Layer 4 of a small transformer language model trained on English Wikipedia (8 layers, counted from 0, width 96).
A neuron's activation on a vector x is GELU(weights . x + bias), where the dot is the dot product.
The model reads these tokens: " the" " " "son" "s" " of" " Ma" "c" "ed" "on" "ia" " st" "ru" "gg" "led" " through" " the" " years" " for" " the" " re" "al" "ization" " of" " the" " "

The vector x that enters this layer's MLP at each token. A number n stands for (n - 500) times 0.01.
0 " the": 464,387,720,563,462,470,550,446,524,546,582,394,647,767,471,325,326,356,573,290,370,512,446,487,652,574,662,414,562,354,488,486,407,451,277,585,536,444,553,609,431,615,698,491,363,469,569,426,500,486,401,435,667,937,386,764,389,482,430,517,516,516,521,315,409,634,635,445,683,399,548,419,674,384,582,399,522,820,482,485,654,587,438,576,329,720,415,538,517,492,444,379,25,375,522,544
1 " ": 347,595,569,593,375,472,656,249,657,634,397,302,663,649,537,350,340,360,569,443,832,668,524,216,595,472,847,589,488,386,714,304,300,565,656,625,576,468,585,485,286,534,610,222,533,529,486,472,455,527,463,329,226,748,331,581,497,690,450,524,462,821,565,277,528,494,588,454,438,444,448,456,492,434,544,453,468,691,555,476,550,484,335,725,465,653,473,593,268,460,577,311,243,591,441,657
2 "son": 280,569,621,542,326,298,643,523,519,742,662,285,706,646,371,242,298,526,471,274,632,582,485,306,626,447,578,464,427,391,713,602,410,532,768,585,502,601,503,442,410,636,632,297,583,519,424,228,602,407,580,214,460,473,666,676,479,521,507,412,472,756,514,426,539,497,580,493,572,409,334,528,601,304,624,525,489,736,608,761,582,434,392,575,503,572,591,479,175,540,666,199,214,590,393,623
3 "s": 288,443,356,483,478,367,414,516,605,502,597,375,774,640,500,377,286,411,703,422,678,562,572,467,538,307,741,336,496,367,598,372,406,515,745,381,598,676,638,413,502,383,619,285,501,677,448,267,734,575,417,448,399,666,516,644,337,579,509,503,457,670,612,376,624,607,486,406,415,518,241,722,590,507,661,564,657,508,546,496,512,304,272,709,443,549,390,582,431,556,667,283,126,587,488,654
4 " of": 270,474,597,328,387,486,370,499,764,806,552,374,645,643,539,170,363,319,598,453,751,601,538,398,542,417,606,396,511,310,523,547,441,661,476,476,695,526,661,458,262,459,597,286,513,595,346,354,673,671,360,490,461,725,633,522,428,679,291,376,429,605,476,438,583,471,387,539,505,536,310,680,534,372,518,517,640,796,562,531,722,470,361,702,345,555,421,662,419,522,532,403,181,566,370,608
5 " Ma": 208,590,724,495,337,553,744,437,419,665,454,255,559,769,467,299,345,334,477,435,716,554,801,333,626,385,681,546,347,533,558,560,363,581,564,617,541,609,523,594,655,535,633,298,459,668,400,259,589,539,573,374,278,694,457,554,506,777,325,488,419,655,528,319,551,496,446,531,562,482,286,357,299,399,496,428,468,816,670,529,592,427,460,647,413,666,562,488,438,250,566,373,231,660,588,436
6 "c": 422,515,308,585,521,487,563,368,463,462,465,449,456,697,473,224,430,277,684,439,552,527,908,247,793,392,471,385,297,564,637,500,254,613,689,551,694,631,364,596,537,354,445,477,450,437,518,467,532,553,550,263,509,669,560,686,496,750,364,483,473,753,485,380,645,414,403,635,678,336,466,351,434,370,736,506,432,596,661,692,584,428,431,611,310,656,608,416,493,367,505,189,378,583,436,650
7 "ed": 276,614,500,541,467,440,367,489,511,486,549,413,648,598,578,277,364,382,618,602,359,773,925,313,560,344,689,449,249,393,581,168,390,667,803,357,714,633,503,579,341,355,414,405,432,516,472,371,550,567,464,326,460,488,567,765,380,678,285,433,422,675,656,503,588,283,395,636,599,352,460,513,570,422,675,492,367,674,616,566,621,667,545,520,336,678,590,656,497,519,485,244,372,619,398,539
8 "on": 218,519,415,553,346,237,406,437,596,603,557,297,668,642,576,263,548,420,534,599,679,784,733,456,492,335,699,329,427,321,536,505,466,551,660,340,671,547,430,368,258,426,602,300,333,648,327,374,624,704,602,436,497,595,383,763,342,652,616,582,483,695,528,390,474,528,355,658,499,551,419,527,507,539,584,552,366,655,614,563,686,629,589,593,276,682,426,498,413,430,404,266,290,773,325,530
9 "ia": 211,493,595,319,430,412,502,664,446,788,553,220,346,652,575,287,510,456,529,488,793,609,696,393,454,272,711,346,430,525,590,578,375,621,613,515,570,505,596,439,536,372,558,371,306,712,486,355,678,725,463,290,458,570,316,681,404,584,595,436,448,700,710,399,592,545,368,571,620,433,421,495,378,501,518,405,485,718,692,557,562,468,473,703,323,634,404,638,312,437,554,337,105,575,373,722
10 " st": 306,515,546,412,372,477,593,346,652,536,412,342,489,674,488,311,405,331,589,470,522,636,480,405,578,432,733,743,437,271,508,561,279,747,763,670,727,700,530,507,275,610,565,341,508,634,314,312,672,556,657,290,246,669,356,612,415,529,503,496,432,807,639,344,560,492,560,364,507,503,426,601,552,377,449,305,507,780,691,538,595,377,320,704,430,565,505,476,420,459,574,230,215,459,593,695
11 "ru": 302,550,550,458,425,493,733,489,673,675,587,380,673,730,413,335,260,590,583,247,527,507,584,301,705,239,667,241,549,565,729,495,524,561,592,360,593,583,771,442,302,592,571,287,498,604,474,322,750,602,574,412,396,284,374,472,464,791,455,510,490,527,426,588,459,621,493,480,522,362,361,639,476,414,451,511,557,504,699,488,443,304,343,591,319,652,370,400,383,609,617,265,338,624,704,580
12 "gg": 274,528,410,529,487,533,508,389,511,412,587,278,664,572,445,361,221,272,609,288,527,671,688,328,657,329,495,400,340,418,855,520,524,623,690,547,551,702,628,469,263,521,532,460,214,561,481,334,652,655,625,280,537,641,605,663,384,529,453,464,501,634,611,555,626,512,518,584,553,429,515,732,322,413,524,297,504,577,563,570,460,277,419,629,379,618,375,305,353,600,361,395,401,678,724,822
13 "led": 5,585,590,443,312,460,483,498,576,597,484,347,648,455,537,439,206,387,593,454,431,714,674,430,617,428,710,461,455,236,643,506,480,497,679,479,557,545,572,425,305,543,532,312,374,560,419,454,703,776,428,375,475,634,565,832,296,674,444,406,475,646,673,556,568,391,342,491,450,387,412,660,454,326,445,446,525,529,577,669,553,329,441,740,416,741,495,448,610,686,315,262,275,677,610,689
14 " through": 158,484,598,484,313,363,641,468,722,641,456,267,451,525,577,375,406,284,652,517,630,686,593,328,648,310,538,516,390,260,478,574,427,570,595,601,843,604,490,547,320,384,709,499,439,601,372,464,555,523,407,439,375,555,536,677,370,665,419,514,342,765,472,489,433,548,426,507,526,552,528,639,482,433,345,528,522,809,630,488,584,459,526,877,380,700,500,363,496,448,452,226,145,575,458,616
15 " the": 151,497,568,627,313,422,559,526,633,809,416,150,605,654,505,333,414,404,641,403,611,572,561,416,755,366,537,601,412,405,490,448,455,673,550,475,638,506,567,607,431,501,504,397,507,599,277,533,641,518,515,238,352,723,540,763,495,710,453,511,452,628,479,187,432,515,610,472,556,490,530,448,401,470,510,456,551,630,534,363,754,568,327,727,323,785,485,523,373,478,456,276,194,528,349,671
16 " years": 300,530,813,518,246,441,589,540,703,597,373,435,376,641,483,373,373,331,740,554,710,653,693,391,616,293,700,552,538,369,656,496,323,712,486,494,604,635,523,327,514,457,551,473,670,573,375,418,512,461,525,394,420,436,369,746,565,580,378,466,602,590,755,357,433,459,494,409,490,323,351,415,636,410,593,442,552,719,498,691,576,565,374,781,426,603,528,529,255,546,472,148,145,594,341,471
17 " for": 246,610,614,437,358,453,599,500,770,703,630,298,551,560,682,137,367,248,564,531,496,655,649,407,573,318,642,582,467,294,566,410,362,523,510,428,852,627,601,590,395,551,649,324,492,571,316,361,636,707,408,446,362,651,425,453,539,549,375,343,579,601,568,445,494,361,548,477,458,422,476,523,416,477,530,446,578,655,574,521,697,591,455,752,374,786,470,554,343,478,389,356,165,673,398,453
18 " the": 209,543,550,628,296,341,601,512,639,715,402,171,625,684,503,363,379,330,605,376,689,557,551,404,749,419,579,655,360,370,598,458,394,657,527,381,627,587,562,541,422,424,639,364,481,591,220,498,618,574,515,274,340,792,466,682,536,627,445,526,510,642,584,282,458,424,527,435,586,523,530,442,343,475,488,451,492,568,653,480,747,609,351,727,379,816,414,568,314,490,400,492,196,449,373,631
19 " re": 313,552,599,488,372,560,753,350,680,527,562,369,569,686,508,235,388,340,536,367,757,621,552,370,712,416,815,629,587,228,586,691,310,595,570,445,654,482,404,517,434,485,613,277,740,538,328,417,546,595,470,264,486,594,336,439,510,620,315,509,535,690,711,288,497,433,574,428,501,320,464,571,541,426,412,502,528,634,795,530,454,539,401,749,402,665,506,516,308,356,617,241,260,482,411,693
20 "al": 425,641,518,343,460,560,693,636,536,513,545,281,472,767,290,338,361,420,576,235,675,604,483,460,740,397,561,479,341,499,573,408,469,503,696,285,705,622,792,451,220,415,696,302,538,459,340,479,677,559,503,301,539,566,538,473,427,496,401,406,607,645,779,474,533,473,520,556,411,547,350,636,566,406,411,574,492,478,709,575,748,518,353,646,302,590,579,514,227,335,614,554,190,540,395,684
21 "ization": 447,635,582,314,544,487,586,625,563,619,527,314,415,671,515,263,251,412,575,457,703,580,519,464,591,456,842,421,457,246,567,587,279,670,712,501,514,709,607,471,328,420,596,240,479,648,226,398,615,693,479,331,444,595,397,548,554,556,396,475,395,507,781,449,521,585,338,637,508,306,276,666,661,488,615,452,610,632,664,475,543,570,380,705,387,484,465,630,296,500,569,370,87,540,437,667
22 " of": 360,532,676,350,400,487,483,426,726,803,525,315,432,643,600,220,372,388,558,325,646,594,470,535,589,410,534,525,547,359,464,487,497,666,496,528,744,712,679,432,309,384,655,274,452,696,247,461,719,681,411,489,293,723,587,506,427,588,277,378,443,595,637,526,549,483,409,580,432,437,289,630,442,446,417,510,572,764,662,505,740,571,424,741,313,512,456,554,460,487,380,377,168,628,417,510
23 " the": 255,566,623,567,314,385,621,525,592,773,419,154,602,653,519,344,419,352,579,314,681,557,571,473,767,429,537,697,408,426,510,479,464,726,492,521,662,584,579,580,407,424,507,356,492,610,158,495,634,557,456,335,295,793,479,706,556,636,456,503,366,650,617,250,493,436,582,499,550,463,450,413,392,490,512,451,525,703,592,393,736,592,349,701,339,748,407,526,311,464,439,385,177,500,409,587
24 " ": 354,553,653,584,341,544,687,254,605,656,395,247,587,667,490,371,375,462,526,452,833,710,540,326,525,445,841,630,543,455,727,356,311,608,648,585,601,510,534,468,365,508,538,207,625,522,388,450,475,569,442,329,181,699,347,575,549,677,427,601,445,795,635,280,505,491,570,417,458,405,377,375,494,427,520,487,440,748,626,499,622,518,340,687,517,627,458,529,238,428,604,252,222,527,436,633

Each question shows the input weights of one neuron of the MLP. A number n stands for (n - 500) times 0.0014.

n266 (bias -0.084): 495,510,616,623,487,330,442,413,533,483,495,322,502,534,589,564,490,480,472,525,418,605,615,698,383,601,510,528,379,426,524,518,482,525,447,600,362,571,508,568,521,432,551,550,480,510,664,670,523,532,391,684,531,460,492,432,422,402,425,449,572,508,268,618,674,550,452,443,517,386,422,558,467,465,431,703,524,563,479,413,333,579,393,511,487,597,462,359,636,569,511,417,467,487,490,513
On which token does it fire most, and how strongly? 14 " through", at about 0.98

n50 (bias -0.035): 494,394,369,445,382,428,548,432,545,547,537,358,431,423,419,599,533,448,726,472,494,438,382,584,539,506,610,500,293,492,512,555,544,385,589,416,183,543,506,517,662,553,619,407,454,564,620,627,503,430,386,646,419,380,548,494,719,452,515,560,664,317,445,554,542,554,434,673,432,555,558,416,670,531,619,479,407,320,561,566,468,486,456,521,503,473,344,572,417,294,557,497,391,459,565,512
On which three tokens does it fire most, strongest first? 3 "s", 21 "ization", 20 "al"

n128 (bias -0.075): 562,627,452,530,566,562,491,486,525,447,591,540,482,392,569,465,493,461,604,655,400,335,488,606,442,575,463,516,435,511,514,414,285,573,420,479,429,475,479,611,545,404,458,438,374,591,507,507,548,546,639,467,420,570,438,529,480,341,653,637,480,385,394,581,597,498,543,442,540,424,449,614,628,520,461,428,620,573,461,533,491,465,446,627,469,542,446,560,417,461,578,553,597,519,597,430
Which token does this neuron like most? 21 "ization"

n56 (bias -0.089): 508,520,563,547,487,519,636,458,363,643,559,421,436,342,664,474,505,541,539,569,409,479,673,585,433,510,425,425,644,413,638,505,412,377,569,624,500,399,407,503,463,461,531,524,389,540,521,413,426,584,578,519,446,526,540,478,490,593,552,244,407,358,373,460,537,621,519,483,593,715,541,623,421,363,585,584,570,429,477,430,414,590,547,567,489,500,492,567,536,510,452,591,519,386,348,643
Its two highest activations, in order, are on tokens 9 "ia", 14 " through"

n281 (bias -0.147): 446,475,505,622,454,438,664,515,517,527,615,628,511,558,365,537,413,585,412,524,456,401,548,537,701,362,554,529,405,544,568,357,494,539,334,514,483,375,534,428,453,402,614,556,622,574,396,601,478,503,647,491,511,303,388,539,536,450,457,576,376,514,539,464,570,611,636,467,575,620,635,377,401,636,446,431,485,535,511,395,417,472,535,462,666,583,494,599,792,460,532,379,732,409,695,684
Which token does this neuron like most? 11 "ru"

n54 (bias -0.088): 672,440,393,515,623,625,474,627,557,559,540,309,259,421,598,526,373,438,518,703,178,331,412,412,479,426,526,507,458,419,389,448,592,605,545,669,314,123,529,432,474,504,544,772,504,408,322,377,617,684,273,538,562,635,405,656,593,613,353,565,568,668,615,765,365,386,424,335,635,643,712,564,544,609,401,459,546,440,595,580,581,515,485,356,594,576,465,317,419,669,474,473,563,482,586,511
Which token does this neuron like most? 13 "led"

n214 (bias -0.103): 361,493,486,459,567,525,485,545,390,467,517,463,379,510,473,449,502,602,476,562,573,408,503,488,566,616,451,544,492,465,485,426,383,471,710,490,270,636,395,593,596,448,522,407,415,441,495,384,436,508,740,413,466,426,588,503,471,505,537,536,455,416,485,676,625,488,591,570,424,561,515,515,483,433,413,421,689,564,507,511,397,607,485,636,495,410,361,449,562,520,402,426,610,458,545,541
On which token does it fire most, and how strongly? 12 "gg", at about 1.7

n159 (bias -0.086): 451,353,408,457,596,396,400,575,470,384,464,805,465,736,603,598,615,491,649,526,308,422,560,424,650,398,546,402,551,436,570,822,381,458,469,588,591,393,387,384,403,611,421,292,645,491,586,500,590,407,456,669,539,445,576,549,667,525,466,512,618,429,513,548,594,387,551,336,388,512,356,557,485,345,506,642,456,388,494,460,622,561,596,450,516,448,542,458,539,576,522,452,618,518,590,430
On which token does it fire most, and how strongly? 6 "c", at about 0.17

n364 (bias -0.211): 332,376,411,581,531,514,354,517,507,387,503,790,590,514,517,436,417,530,574,324,287,590,334,520,402,469,483,453,468,464,634,507,520,701,687,240,406,454,382,550,538,538,571,409,429,490,357,469,374,759,608,455,749,557,601,357,321,646,368,698,589,359,567,668,369,493,549,529,336,497,599,413,577,518,379,514,531,500,510,629,537,631,562,476,655,369,511,473,439,591,291,496,627,551,775,479
On which three tokens does it fire most, strongest first? 12 "gg", 13 "led", 7 "ed"

n35 (bias -0.093): 562,394,561,446,549,633,315,459,579,482,325,475,520,470,596,508,637,716,374,437,486,379,441,503,290,484,578,554,272,505,522,532,540,471,588,522,372,413,489,513,489,538,621,461,436,440,595,617,739,356,417,481,444,653,445,469,516,497,624,449,398,451,371,432,434,555,592,521,518,589,534,431,559,415,524,416,556,355,546,459,583,471,377,558,475,576,355,537,330,503,442,531,491,716,505,483
Its two highest activations, in order, are on tokens 1 " ", 15 " the"

n113 (bias -0.082): 392,337,470,452,457,579,402,478,500,457,406,489,563,541,587,675,522,684,653,475,363,492,558,566,380,805,444,753,497,477,470,599,434,526,557,484,550,464,561,554,462,479,479,432,442,500,540,656,581,572,522,508,479,577,579,593,544,486,569,581,539,554,481,484,530,454,764,436,479,558,653,519,427,595,495,454,442,363,524,621,545,302,398,591,679,495,464,579,556,519,565,456,474,412,526,517
Which token does this neuron like most? 10 " st"

n195 (bias -0.108): 506,664,429,536,463,474,497,697,470,511,431,683,567,768,583,550,503,417,492,515,431,566,453,799,454,418,531,497,591,562,421,567,607,639,503,447,620,221,536,484,376,412,520,529,483,524,446,545,451,488,428,425,570,559,691,470,484,520,276,530,562,585,436,451,549,475,671,481,478,525,400,506,470,562,389,565,648,378,467,439,508,464,474,381,431,566,547,422,497,452,595,349,572,315,552,404
On which three tokens does it fire most, strongest first? 20 "al", 15 " the", 4 " of"

n157 (bias -0.090): 423,429,617,583,485,436,448,515,538,585,558,461,545,431,348,269,325,503,453,503,381,609,562,473,489,366,592,408,543,531,404,399,491,529,521,317,377,387,491,436,786,458,609,445,512,472,545,662,490,574,592,633,432,563,631,475,329,457,698,389,532,506,351,598,324,601,580,577,632,577,540,595,585,581,491,312,488,524,565,490,518,556,479,537,431,369,438,485,600,559,527,531,836,562,454,672
Which token does this neuron like most? 8 "on"

n355 (bias -0.030): 465,549,491,583,562,648,661,565,534,351,500,568,491,555,500,407,490,532,420,402,444,611,603,573,435,664,440,532,557,448,467,269,513,465,333,500,538,562,404,618,533,552,497,470,481,356,468,474,647,477,434,758,636,489,727,480,338,418,701,443,469,506,340,441,334,416,682,671,546,369,443,352,532,679,617,503,325,464,278,569,328,646,448,563,617,621,692,522,335,589,566,364,445,362,341,553
Which token does this neuron like most? 0 " the"

n332 (bias -0.089): 510,400,468,624,476,367,500,569,513,485,541,460,517,291,336,409,476,474,399,470,508,495,459,430,502,513,565,601,630,480,581,654,352,513,622,560,500,515,510,573,617,636,647,556,531,515,518,558,616,383,497,365,456,399,495,566,584,441,643,680,548,292,378,540,545,472,462,465,410,510,440,599,592,415,546,544,543,458,554,387,484,629,442,414,508,400,525,683,612,686,505,543,497,445,662,581
Which token does this neuron like most? 2 "son"

n324 (bias -0.020): 503,663,517,546,435,447,629,511,412,485,437,479,561,542,597,425,476,525,390,609,604,537,465,562,579,557,295,580,511,399,377,645,595,487,468,487,388,374,654,600,564,453,310,285,429,522,549,617,621,535,370,418,462,526,487,527,583,495,533,579,582,534,371,332,739,503,575,505,483,531,519,439,528,563,472,427,535,573,480,475,500,510,487,354,445,498,622,549,530,605,521,673,591,418,407,524
On which token does it fire most, and how strongly? 23 " the", at about 1.5

n0 (bias -0.069): 531,472,489,409,696,547,354,429,495,420,536,586,539,488,605,437,674,545,613,676,478,603,550,409,498,568,526,592,540,350,555,490,507,529,542,579,581,436,486,573,510,519,517,478,405,387,483,422,400,445,555,382,548,532,426,523,514,431,519,471,570,485,505,556,510,406,478,290,570,519,523,502,431,525,577,563,515,573,447,636,628,670,393,328,527,371,591,617,665,469,404,515,539,563,502,470
Which token does this neuron like most? 7 "ed"

n239 (bias -0.076): 406,564,510,519,554,520,619,517,684,547,454,407,518,421,388,561,483,467,657,582,471,514,607,398,599,542,434,675,309,606,506,589,409,497,460,500,516,405,533,657,623,411,577,451,536,465,464,618,409,526,371,367,492,253,411,424,549,403,445,525,242,455,488,416,486,468,523,303,497,616,436,417,481,564,360,469,543,562,423,527,392,431,766,463,424,333,655,492,529,503,543,603,470,511,568,555
Its two highest activations, in order, are on tokens 14 " through", 5 " Ma"

n329 (bias -0.090): 494,541,673,479,534,604,516,340,437,614,579,525,447,387,467,454,497,448,552,679,662,638,442,567,462,466,362,617,500,447,695,574,356,445,302,463,269,473,313,464,525,336,476,411,476,435,457,404,228,616,376,556,537,555,566,643,518,503,341,609,372,597,510,497,597,497,614,568,640,466,593,506,630,675,235,404,392,590,378,607,337,448,575,456,450,480,565,439,384,564,494,433,635,491,635,391
Its two highest activations, in order, are on tokens 24 " ", 16 " years"

n300 (bias -0.131): 514,468,598,442,469,435,517,227,352,615,568,595,550,410,688,464,419,647,566,474,443,368,615,624,657,508,577,483,546,376,460,522,585,391,573,500,361,395,663,554,480,625,558,418,413,519,408,681,434,408,679,599,470,491,503,445,476,446,494,437,439,464,457,454,427,497,557,386,348,539,584,293,378,485,464,506,466,489,478,494,384,484,531,360,612,497,697,648,459,569,571,523,494,580,513,655
Which token does this neuron like most? 1 " "

n282 (bias -0.023): 559,541,530,447,500,439,506,530,571,503,561,541,566,473,423,449,473,535,420,326,663,401,427,302,521,630,535,473,469,451,377,535,403,476,511,457,412,419,401,529,450,286,476,434,479,515,568,418,671,506,544,486,553,224,519,591,655,274,524,489,534,546,494,738,588,565,689,441,360,535,489,464,527,548,591,438,503,557,559,509,538,508,671,628,481,485,610,601,712,524,370,489,583,632,476,483
Which token does this neuron like most? 2 "son"

n341 (bias -0.028): 670,400,688,527,741,307,575,442,516,376,487,469,465,405,493,436,657,503,540,496,452,589,510,363,822,561,473,547,346,497,420,641,574,440,418,413,500,467,490,640,534,416,573,486,391,394,328,595,357,538,314,657,500,418,352,380,631,493,884,470,468,537,441,347,572,415,410,551,409,554,637,555,437,500,354,503,206,395,467,311,540,683,385,666,500,566,613,467,623,613,527,469,561,517,487,472
Its two highest activations, in order, are on tokens 14 " through", 23 " the"

n383 (bias -0.107): 973,438,491,372,740,347,531,545,405,497,434,479,535,425,530,409,497,333,574,525,559,483,426,366,523,435,433,594,384,506,409,395,463,590,452,547,540,345,679,562,299,510,443,458,497,328,456,493,500,574,566,472,600,357,441,379,694,441,365,507,676,346,553,576,476,510,308,468,363,652,592,379,740,696,627,497,462,510,510,562,773,523,371,531,510,640,362,507,518,409,424,413,713,520,474,560
On which token does it fire most, and how strongly? 20 "al", at about 1.5

n185 (bias 0.033): 742,531,498,510,595,424,379,560,649,610,437,422,350,475,534,574,407,510,473,513,574,550,474,583,431,500,475,493,474,465,592,589,532,561,487,456,563,469,530,402,518,438,532,525,498,448,445,505,532,479,429,503,524,547,589,453,555,361,554,593,421,450,446,493,661,466,503,592,598,392,482,568,352,521,713,468,414,475,662,390,411,373,627,296,555,435,567,527,606,480,667,383,384,527,524,520
Its two highest activations, in order, are on tokens 21 "ization", 9 "ia"

n258 (bias -0.154): 639,638,512,471,549,533,689,464,450,424,337,461,733,497,645,732,584,601,437,510,323,435,487,522,365,352,421,455,457,671,563,350,516,365,568,599,557,534,602,547,451,503,541,625,642,408,548,642,507,334,313,467,569,397,657,544,540,484,360,481,673,374,350,373,549,463,708,439,405,666,517,533,767,295,462,583,612,452,443,531,468,446,384,510,562,500,530,671,440,468,660,388,442,439,400,424
Which token does this neuron like most? 20 "al"

n135 (bias -0.143): 638,360,600,433,355,540,683,471,434,591,437,438,510,304,680,664,355,645,649,697,551,402,392,369,390,475,365,471,697,555,567,321,561,468,511,546,472,396,699,375,789,504,607,617,496,353,568,514,648,470,434,416,320,540,467,572,500,467,472,356,666,334,671,410,624,628,500,408,596,464,466,595,598,395,482,600,665,431,408,198,671,571,252,463,718,557,436,493,399,536,474,725,454,646,330,363
Which token does this neuron like most? 16 " years"

n6 (bias -0.119): 502,512,381,573,480,596,450,360,476,530,469,582,395,455,544,686,373,481,507,432,399,393,319,500,571,520,476,485,505,432,510,542,456,621,518,527,517,553,507,543,659,453,578,566,575,526,426,507,452,587,480,405,362,467,382,497,376,321,434,657,652,575,661,495,612,602,495,427,405,417,446,558,500,554,580,461,449,540,563,460,500,612,438,457,550,643,446,519,492,468,457,596,513,461,648,302
Which token does this neuron like most? 10 " st"

n64 (bias -0.092): 592,405,541,635,732,506,446,494,422,471,430,648,430,572,686,549,478,543,442,523,541,591,452,442,452,463,525,367,677,465,503,531,639,341,320,565,442,434,734,587,728,366,398,325,292,447,488,409,514,626,713,601,322,455,551,503,401,538,327,494,512,481,571,617,494,617,529,426,366,565,458,430,354,480,730,640,433,628,567,245,463,463,506,519,425,549,458,647,386,586,522,494,533,466,476,574
On which three tokens does it fire most, strongest first? 9 "ia", 3 "s", 11 "ru"

n241 (bias -0.063): 543,508,495,688,465,359,470,521,483,514,555,393,566,414,448,523,536,578,500,420,428,438,439,523,618,415,413,360,445,475,497,465,523,535,616,337,422,509,459,690,431,535,587,470,569,433,694,918,554,570,533,375,520,610,350,405,440,485,552,661,362,470,372,491,666,523,410,609,489,570,631,470,491,534,347,450,431,594,558,370,593,656,509,569,331,544,558,306,534,564,470,597,634,477,463,370
On which three tokens does it fire most, strongest first? 15 " the", 18 " the", 8 "on"

n381 (bias -0.059): 517,565,593,370,589,522,488,480,646,641,600,655,634,517,483,568,468,476,539,595,508,512,334,444,379,639,444,485,437,493,523,629,565,471,379,500,546,618,531,535,537,683,645,552,406,477,483,493,426,520,350,493,483,432,345,408,509,617,406,670,477,569,500,620,542,498,450,539,397,449,477,527,624,510,488,571,538,498,461,624,515,498,515,568,411,489,306,399,569,498,550,470,606,471,386,520
On which token does it fire most, and how strongly? 4 " of", at about 1.3

n344 (bias -0.071): 531,485,370,460,506,598,487,390,560,567,442,563,331,522,412,509,456,470,365,520,471,428,538,653,663,503,503,605,474,509,548,559,522,573,252,224,674,485,273,437,544,267,439,522,604,355,664,540,345,506,367,484,588,497,481,406,464,491,383,625,539,709,590,461,591,422,484,406,506,442,468,538,585,442,350,323,681,419,659,423,227,476,472,446,375,480,513,674,468,525,472,522,608,546,635,474
Which token does this neuron like most? 19 " re"

n92 (bias -0.111): 530,394,631,387,476,677,427,473,442,610,562,561,347,315,559,333,355,550,482,503,347,612,330,485,494,503,426,604,540,329,336,551,735,612,339,450,488,259,470,509,558,437,527,524,350,534,455,461,493,627,371,606,665,397,515,412,506,604,500,568,543,434,422,543,363,408,756,449,391,426,503,595,444,638,524,563,503,684,580,574,548,547,404,488,588,668,600,524,381,613,500,478,548,542,448,519
Its two highest activations, in order, are on tokens 17 " for", 22 " of"

n140 (bias -0.158): 441,517,528,729,419,379,424,524,339,612,497,587,424,407,517,465,329,602,377,447,552,446,448,441,599,583,579,429,509,684,528,278,468,360,536,647,456,342,532,543,424,559,521,485,634,231,658,569,455,611,473,364,658,368,582,484,376,442,579,523,489,569,534,552,620,572,549,655,460,521,605,539,535,375,339,562,451,353,550,542,686,550,524,384,611,558,531,500,357,365,452,390,525,429,578,402
On which token does it fire most, and how strongly? 2 "son", at about 1.8

n105 (bias -0.095): 547,569,643,503,678,531,531,511,589,434,516,602,431,585,505,486,557,401,616,468,489,387,662,475,537,511,475,394,378,564,610,397,453,398,446,397,431,424,539,625,403,567,436,723,448,457,548,612,537,491,351,429,577,373,815,365,571,426,425,396,530,627,517,619,460,362,471,471,341,497,608,274,604,606,370,508,540,559,467,482,533,428,388,552,373,429,541,586,477,511,523,342,634,458,571,506
On which token does it fire most, and how strongly? 6 "c", at about 1.5

n196 (bias -0.011): 465,291,553,556,595,382,541,451,490,546,640,544,393,312,455,529,440,715,351,506,553,549,453,545,559,487,396,532,466,241,455,532,401,484,429,463,458,387,519,523,428,486,513,530,532,570,365,630,500,590,450,484,463,300,525,562,631,588,591,500,565,584,673,422,604,523,433,485,552,508,705,321,545,548,340,451,566,383,375,567,481,455,462,522,377,611,531,511,607,399,503,631,540,508,463,483
Which token does this neuron like most? 18 " the"

n11 (bias -0.087): 416,351,533,448,438,400,420,477,468,405,580,358,362,625,583,510,470,490,339,359,423,566,271,471,475,419,371,710,686,398,574,354,623,606,503,500,654,412,506,513,427,520,539,500,696,621,549,529,277,564,477,434,487,392,567,490,519,613,400,455,381,526,314,494,635,667,523,763,603,513,446,503,605,531,484,422,513,428,487,609,568,590,706,557,421,570,459,645,531,577,457,869,756,468,418,634
Which token does this neuron like most? 22 " of"

n234 (bias -0.117): 416,437,444,481,577,419,645,714,515,467,444,452,500,545,540,415,529,547,397,750,286,529,719,600,261,579,516,575,392,692,516,538,563,534,404,472,665,564,481,393,568,573,500,397,469,322,538,408,352,585,461,667,516,444,497,590,570,561,585,370,515,503,549,668,535,768,487,461,366,459,487,284,376,464,497,519,552,503,350,377,509,565,332,610,391,562,559,413,490,450,471,646,436,230,555,663
On which token does it fire most, and how strongly? 9 "ia", at about 0.45

n1 (bias -0.065): 361,626,439,384,552,543,493,490,532,529,429,507,544,479,574,416,512,542,453,560,514,629,500,535,403,420,551,392,449,576,415,509,572,359,452,488,498,543,521,521,459,396,451,392,444,558,491,472,500,522,560,483,593,393,502,594,390,375,596,629,532,576,517,514,588,523,575,500,500,659,581,377,546,604,646,415,444,296,386,536,304,361,441,403,495,617,598,414,537,502,464,599,468,514,550,549
Its two highest activations, in order, are on tokens 8 "on", 12 "gg"

n117 (bias -0.098): 464,510,357,474,615,596,633,419,451,737,500,520,557,544,599,590,361,572,699,564,291,639,458,603,398,470,576,590,420,605,552,643,483,424,456,444,546,558,686,513,572,604,543,558,803,500,584,581,438,601,469,544,668,582,462,229,322,258,507,556,545,571,524,442,493,484,438,602,452,527,497,315,251,367,622,614,414,480,589,334,440,450,564,383,463,324,381,338,272,440,575,352,525,337,474,642
On which three tokens does it fire most, strongest first? 19 " re", 20 "al", 24 " "

n48 (bias -0.104): 482,513,425,596,416,582,488,575,400,517,475,568,539,614,514,473,551,539,441,614,533,318,598,464,438,604,530,571,550,428,498,516,667,437,537,468,498,466,521,408,476,592,402,486,541,458,525,604,508,646,401,453,493,439,429,483,520,636,498,378,416,551,476,355,498,547,545,526,473,585,354,337,545,546,536,479,500,498,480,410,523,309,417,462,689,582,437,459,551,443,512,543,488,287,449,524
Its two highest activations, in order, are on tokens 24 " ", 1 " "